Layer 2 of a small transformer language model trained on English Wikipedia (8 layers, counted from 0, width 64). Numbers have three digits each and are written without spaces.
A neuron's activation on a vector x is GELU(weights . x + bias), where the dot is the dot product.
The model reads these tokens: " " "1" "8" "9" "3" "–" "1" "8" "9" "4" " with" " " "ware" "house" "s" "," " a" " saw" "mill" "," " hospital" " and" " other" " facilities" "," " (" "including" " an" " " "ox" "-"

The vector x that enters this layer's MLP at each token. A number n stands for (n - 500) times 0.0056.
0 " ": 468543347546749504610511424507477907659291396450590195575306502266581585837191477801434271192644304688194623449633472677500654392362615785408440313400386292719685625607533433568599200608252639
1 "1": 530407331572780532549525417499431845607389382466539266570318514254583575810345456772462310203676286689103640369628444679573669358440607829327429353396452274823656708569498306598567160651277631
2 "8": 527402332558774526545508423509450857596397390471541267581327521252580567814359450787445302204686296686106648364629444674581662355441615841338410343409453273820648714573502305573565163638275614
3 "9": 521406331551770524547505434498450862593394393474535270576314521255585572807354451787454300212691294683088649360626453671584671361458608847337408345411440275819636713583494318574565165636278615
4 "3": 518406327559778524538519429484436861595397396466547283579317510237577559822354443778476304230704308666096656358623457668573678356454602846334393340413452277820649712584491320585563158627278617
5 "–": 530429325578779512526513451506437884591408373450531266568312536222568555805325472769461320228708294664125665342606440668531669375477624840327404332408425280843671681587512304575572165613319630
6 "1": 523387334576771522552516427492440848581387380473536271572320518249567577817349450776488311208685307673092654365612456676566680353470596853318398346399442290828643713588492313585574155631301629
7 "8": 524383331563765516546498434498458860569392387474537273580330527249565569820360446790468305211699321668099662359617456675578668351471602866331380332411449288823636716591497308561572159619295616
8 "9": 517390329556764512547496445488458864566392393477530276574316526253573575812355448791474303221702318664079662357618464672581677359488596869331379333414435289822622714602490320562570161618296617
9 "4": 525388327571763507534508435485441856569396395459543283580318515233569562830362443789486311234713337653095668360624465667568668348484592876324364326415450292825630714603487315569570156607304621
10 " with": 524380327569754502557501444466422881560387386451550296558301547228567595819334461790479329212737368649111660337583464680569667344468641846315402314421456279823655678597482340571585154608317607
11 " ": 532387329600768510547491432482436877581416387447537278582311502242552571828333472773477337192721322681117662338576436702554662354512613840333395356402414299804628716592490320570578153624307639
12 "ware": 558373279594724528555523446460416878597393367459516276579309499230568595855360445813498328243698342661041651334583487688598653402495608809342383360398471289799629692590462333535589179644288619
13 "house": 561432331600741483522491452442426884578412410469518269576337515237585571835383444780504308206685318640044674362581477680611686380498624828344349366395486281805630683580458320556583146643295607
14 "s": 540404340605734517512492457477465876559418411430513289568322521237570573826353456792474313221707341673047654339559462651592661387512600870303400353414481300793637704601474294543583148638280652
15 ",": 562403344598756506527481464470452884574426393455487272554343537250565595836311469791506330221741314664100688334583459633570648371472622856298372342437430290809640670599485308570537169631281634
16 " a": 548403354577758476550480433476434863583435395423522277528305528287563596833319452774468335240710329663077621334595472672552653365508615847329379332408435297806665711614515320569610111622294661
17 " saw": 536415322575715527532467442470447896606402380434543287576315553263556598856342465791489330213718339629099636312575480701557663359453638807338358321406464287799656696603496298571597157624289644
18 "mill": 543420330598745499525472429410432897574424384499496272580349532278555571807352457795480291194704328639054651368590455679605673358482606837385357394411472271798657730590486300522603158617304642
19 ",": 565408345593751517533470457459452888593427383464482275544339538265542597835308471800509330215743316666102682335584454633552643372463626845298371350435431286826637671606499309568537170625286638
20 " hospital": 565455324597740487518436431450471883577405350476529238574370488275535553812352494832510307210675308649034656361559470686619680398494623788335330402424450292772642684618501279579582151666312662
21 " and": 565396303597744470541462440475437887579413384461501299550350579278532593834338472797511340209753306662104628316598426642542658365439636855311363347430456298808664653600521320589532139655316634
22 " other": 553420305615740488560467446412437872614390382435535316543316543243559566832341491817492367213708337642077622368620463659574650377448616839304354388404456288765685674590544279586579121637308643
23 " facilities": 514427312569725518538454453414483888591412395483535257542317533272581573834347456840475333222698337642028642355561471667589667407482624795291343387424466280780660660623511311574592167665279643
24 ",": 569403342601759518533455448457455883593426393475470274550345550274538591829305464813515350231738308670099677338587442610553631379456625835274356357449425283813659654617513299584532170655278643
25 " (": 548393385589779489555472432471421892575422383492476285520328550290540532855331451776488361235717296676081635347572413658525604355473610807299382361412411335855692695635531328604545162652274648
26 "including": 543399299558747538591475434436417876590381365497505296534330560252543587851322499808494353228703354644067644335604473601569640360444662816294361384426484303816687640585528273598564143671330603
27 " an": 575400350579754484598462427442407836600425373431510290506283542310534576823327462784482337216710313674076589351583475676539623352505624836329388357434444301801695712616536306593620097652310664
28 " ": 554389325608751540566466419477449862597436374465500279567284509287533538843328479794487358183723316683115635331552423688516636349506640806333379407407431303815646739600515285581559143654299659
29 "ox": 577395308601728551556481447444417827603437395473499232533305525300536546812367494815473289193688308685025622338579507649571631375529609809353354423420516287822638718617531300545607129656291638
30 "-": 577423318586732546539513451481433877618439363473502290553275569283533540836334461758492324229720302681084662319578459671478631367493629818318357414423452310817693710613501268543537131635304644

Each question shows the input weights of one neuron of the MLP. A number n stands for (n - 500) times 0.0033.

n156 (bias 0.005): 351445557497441543669536426536545331630585309518554659511522492426698455341379582550503533459431515488463466579738560448630356375517509489477486528576504339475513506468538321655580474429466558
Its two highest activations, in order, are on tokens 22 " other", 1 "1"

n237 (bias -0.012): 408440539325594430400613485520565572452625534359402444470582469454522519563509398474460433557427304411427575299453530625633404529500551513489611573472660495414477449500691770533586412516710514
Its two highest activations, in order, are on tokens 16 " a", 13 "house"

n49 (bias -0.009): 473568414430572536481420503469559494489348357488647349458500528440434375579366640313280625619512538570579636534649548445578595653553424513562506437536624488471538524348480514544532535501467444
Which token does this neuron like most? 0 " "

n202 (bias -0.007): 537391425450427580647428566408501553529487395487418440481568433447527451685503478339495394628459400447444444594509591507429434580493541541595452570569567613579530464471568472714463500485485457
Which token does this neuron like most? 26 "including"

n160 (bias 0.004): 463636420530361523514692518517588561487497572569609450481665637388451435438509460512471575428473404571444564507482521441359386657481551471454422477579420363536607511490453562356360477673619418
Which token does this neuron like most? 30 "-"

n106 (bias -0.004): 255366514586488262579638370663595399392610492438599526381564526439562499433589319514649394558391622623628536427556533479526521420529541719488382341599574315476382699451503589565359537510509391
Its three highest activations, in order, are on tokens 9 "4", 7 "8", 8 "9"

n29 (bias 0.004): 516463593402270422490451650660500550322631412506585632524484398445367341585497504545551462391391415487435560543612454584630481524498576302506518440608577627574605446524301559639554372659557391
Which token does this neuron like most? 20 " hospital"

n501 (bias -0.009): 555328451734592395317467477695442444422454599241728644262627554752526616281293706268746406344571724625192311356730520260452491493240600499560411482253331375651422685286358812647666496466981667
On which token does it fire most, and how strongly? 21 " and", at about 0.14

n99 (bias -0.014): 572649741588514502457733402507649496533700524494442613348495610388396367602414337446463436545359411665573377478510476527488510570343456457376599412612282556713519418566400576497517541500418539
Its two highest activations, in order, are on tokens 25 " (", 0 " "

n440 (bias 0.003): 582421524387571548646478580394437523312581495320517609363453545563409717391723589398573508706443292577385363462575286620516547606309685743595533449501512404152481554426540580464454339535528655
Its two highest activations, in order, are on tokens 27 " an", 21 " and"

n78 (bias -0.006): 380372359460407446568429417573682615478363567500593647354450567760458592476589615522533630414487427528534581405549302471484483509407380498398515568421608423434501440414486567544490315630567331
Its three highest activations, in order, are on tokens 21 " and", 26 "including", 22 " other"

n405 (bias -0.009): 548452492486405521408537551508647533611391543185425585603392459485591588534467495643417511641352461419641407467427547499467364401393493519454490354559480560580625607555467463456679545486609357
Which token does this neuron like most? 0 " "

n157 (bias 0.009): 644571405562456498366570408458600529539567372281698582552398541406455493408524450449474582666454405702478583478521467660405579476464444485475416472474497596573626484432498562517406534523613293
On which token does it fire most, and how strongly? 30 "-", at about 0.56

n311 (bias -0.008): 656668381409277805492673738476609629529514569529415465548554656457465388500474243287431613482618416486620408490647572590183394611705633525449564406470257552509576437572368266411521503382570530
Which token does this neuron like most? 30 "-"

n444 (bias 0.016): 435481507359569569472442449392666523517515637559522595513395468642736652380633527631505681420404375455406408492583501602426556506422469453448527470403618515455480611477332422462422579523372397
Its two highest activations, in order, are on tokens 23 " facilities", 3 "9"

n193 (bias -0.006): 585444692459650466368508567565395554327556564532346655557499675418385555496521437498495477553468425405404455603490398578391462520479537384580602536634484437647680683404492601580287474403366367
Its two highest activations, in order, are on tokens 25 " (", 30 "-"

n101 (bias -0.003): 318576480641515492480484584646520320290307481498359171255651428483429391691551309447426627421471547734591567495676698406561507538553471429585307701721665485559472589359652578465571337479546558
On which token does it fire most, and how strongly? 29 "ox", at about 0.38

n40 (bias -0.002): 548530582442475448357437405428451554397592325414490298558614475464536424516397305409487416605341268367588623489515467390644546545745565477506490605504597549529499706508583554589564521502594421
Which token does this neuron like most? 20 " hospital"

n407 (bias 0.005): 537484686410566559518621415485512388449377332539388530603491666588494386528467246663318663491411660413615495623510467567481568536480447480371590510453604348706465550416527573644470485430349385
Its two highest activations, in order, are on tokens 1 "1", 2 "8"

n439 (bias 0.012): 486375514389498491571369426442519537361407444491598574599589428375438481642436607528457603485361489434537630524359507579438579524707338510430508469511454429520412489540582596447583497497595594
On which token does it fire most, and how strongly? 11 " ", at about 0.82

n203 (bias 0.006): 564372520462378442452480509463543480626531507339668472596552472536652391555591337544497512472399402515385556577571526505557453642353476539551375565465463512633331517488387474499546640572562370
Its two highest activations, in order, are on tokens 13 "house", 12 "ware"

n362 (bias 0.002): 440444656573470561423493506531456551642495559534330637707600688266617624558320469442304676564401483287649358425459621692515630389533283317455349345580667510560495497510511700451588479647248554
On which token does it fire most, and how strongly? 17 " saw", at about 0.16

n421 (bias -0.002): 540422502357492442457431613492586622351428406485586514362509366571652456563692483612426522526499459432524599415528394507401574514457444494430551680526425484476427421631474514495694592446442543
Which token does this neuron like most? 23 " facilities"

n23 (bias 0.002): 582515440611710360531556391516412344551495482556526636614609444496481559466447644536351430608365491493411489475388512637570417524331307487547526482596585513576523610523574450406420472529550492
On which token does it fire most, and how strongly? 1 "1", at about 0.15

n42 (bias -0.014): 624481516548508486404710399568616662569460449346822692537340539498485437487335679469501437446477489414456437475276577670373448500514219219456614504666407567279570583609435599619626411495470485
Which token does this neuron like most? 0 " "

n107 (bias 0.001): 508446478511444450475465422529488549468568517370529519557644540354509519470737507505489606459544582363569530388415632480413511438665737477512489467393386350562454436436555452453362458549608611
On which token does it fire most, and how strongly? 17 " saw", at about 0.16

n224 (bias -0.005): 490404457242511541573372488503659581489539311565568507443545494476420595492493560578478594493476622368414464403361580815642688550472541394431496343511596585390534466524433488624411749462547482
Which token does this neuron like most? 23 " facilities"

n175 (bias -0.004): 443446466662444659641608386538595669235457501683515500338576587363515595422495555286465441446516561445414462624568281562408404551530467439517404504606357707617461571586539683510350314627591352
Which token does this neuron like most? 25 " ("

n136 (bias -0.012): 371381498519485520405499532395710487541404634298438616459417595544668512548586565583459552534476398602395318464512542444469443598490560545398545596773557412576421355417431666536512519641350404
Which token does this neuron like most? 23 " facilities"

n208 (bias 0.009): 439453676606481560392687482401540409571592535593426449367654548543623418409459505675468560543484199523467496614504629443438508554494523506448410421493520500628448525434375637486459419506448382
Which token does this neuron like most? 29 "ox"

n510 (bias 0.001): 654255351620362477522466308520500524344585514528672429299644597498560591311759543401704448440646503454533407449529370339263621435384794567583604372629564409440347495598431585509446408692536532
Which token does this neuron like most? 21 " and"

n437 (bias 0.000): 537599688365601453424426555589359600525559541362523438536474615541564439620534403415634483447455689571487638487296326525468443504398262531469527441488478436620445513415607758462448536411412386
On which token does it fire most, and how strongly? 25 " (", at about 0.26

n58 (bias -0.001): 617487625618485401567582467600345666402673631508369512363640382466458580551525516345627403463428422451518414598537440656393341465687463496395624464414282511608544505675608639588350537439523405
On which token does it fire most, and how strongly? 25 " (", at about 0.3

n429 (bias 0.003): 408386546569641454287513660479477500441545498372498631621459512505470566588417475496362647524433555622514554365449571624438520553519406503377399475507401504566499559525453685418368672449595558
Which token does this neuron like most? 11 " "

n65 (bias -0.012): 611784633371463473674498691662475554392268640467598635517553275503618504740404758601395448443463388786544420596578354573185281619249332423673411403463484388348476520538594414319454534463503442
On which token does it fire most, and how strongly? 0 " ", at about 2.7

n182 (bias -0.016): 578536374442352508482592394527665451532443546465473480528503562541559549479525484410682318427529466573491467509662562718180573601624571518605659585465288440363466555509443364413353494384579545
Its two highest activations, in order, are on tokens 30 "-", 0 " "

n150 (bias -0.008): 328545676689392570392385540592570569427462298406429507432375668441444698572425438345637588377330504427720560512512562515350586662498375594478549382505602549449458573484387753723597373545387515
Which token does this neuron like most? 0 " "

n75 (bias -0.004): 411592474569264570525498422492511491523580546555363314285561625574486487672478404396605588540640547607714695235572480277403476549427598512422552304685463359513490491479294597462379518569422476
Which token does this neuron like most? 24 ","

n165 (bias 0.005): 564377554490626619372378506484485636691465588520376627483472364612367458469417570354363534510583550515501503552397430468398549497461668512468484638657472428551391465375553347616446586450493557
On which token does it fire most, and how strongly? 28 " ", at about 0.15

n213 (bias -0.001): 364529491437548673582520493579865512488510439635447386358568641518611363333559392537523481579580536496509491614620589288488596334679541476355401397554128526518465486568370424520601502304458486
On which token does it fire most, and how strongly? 8 "9", at about 0.1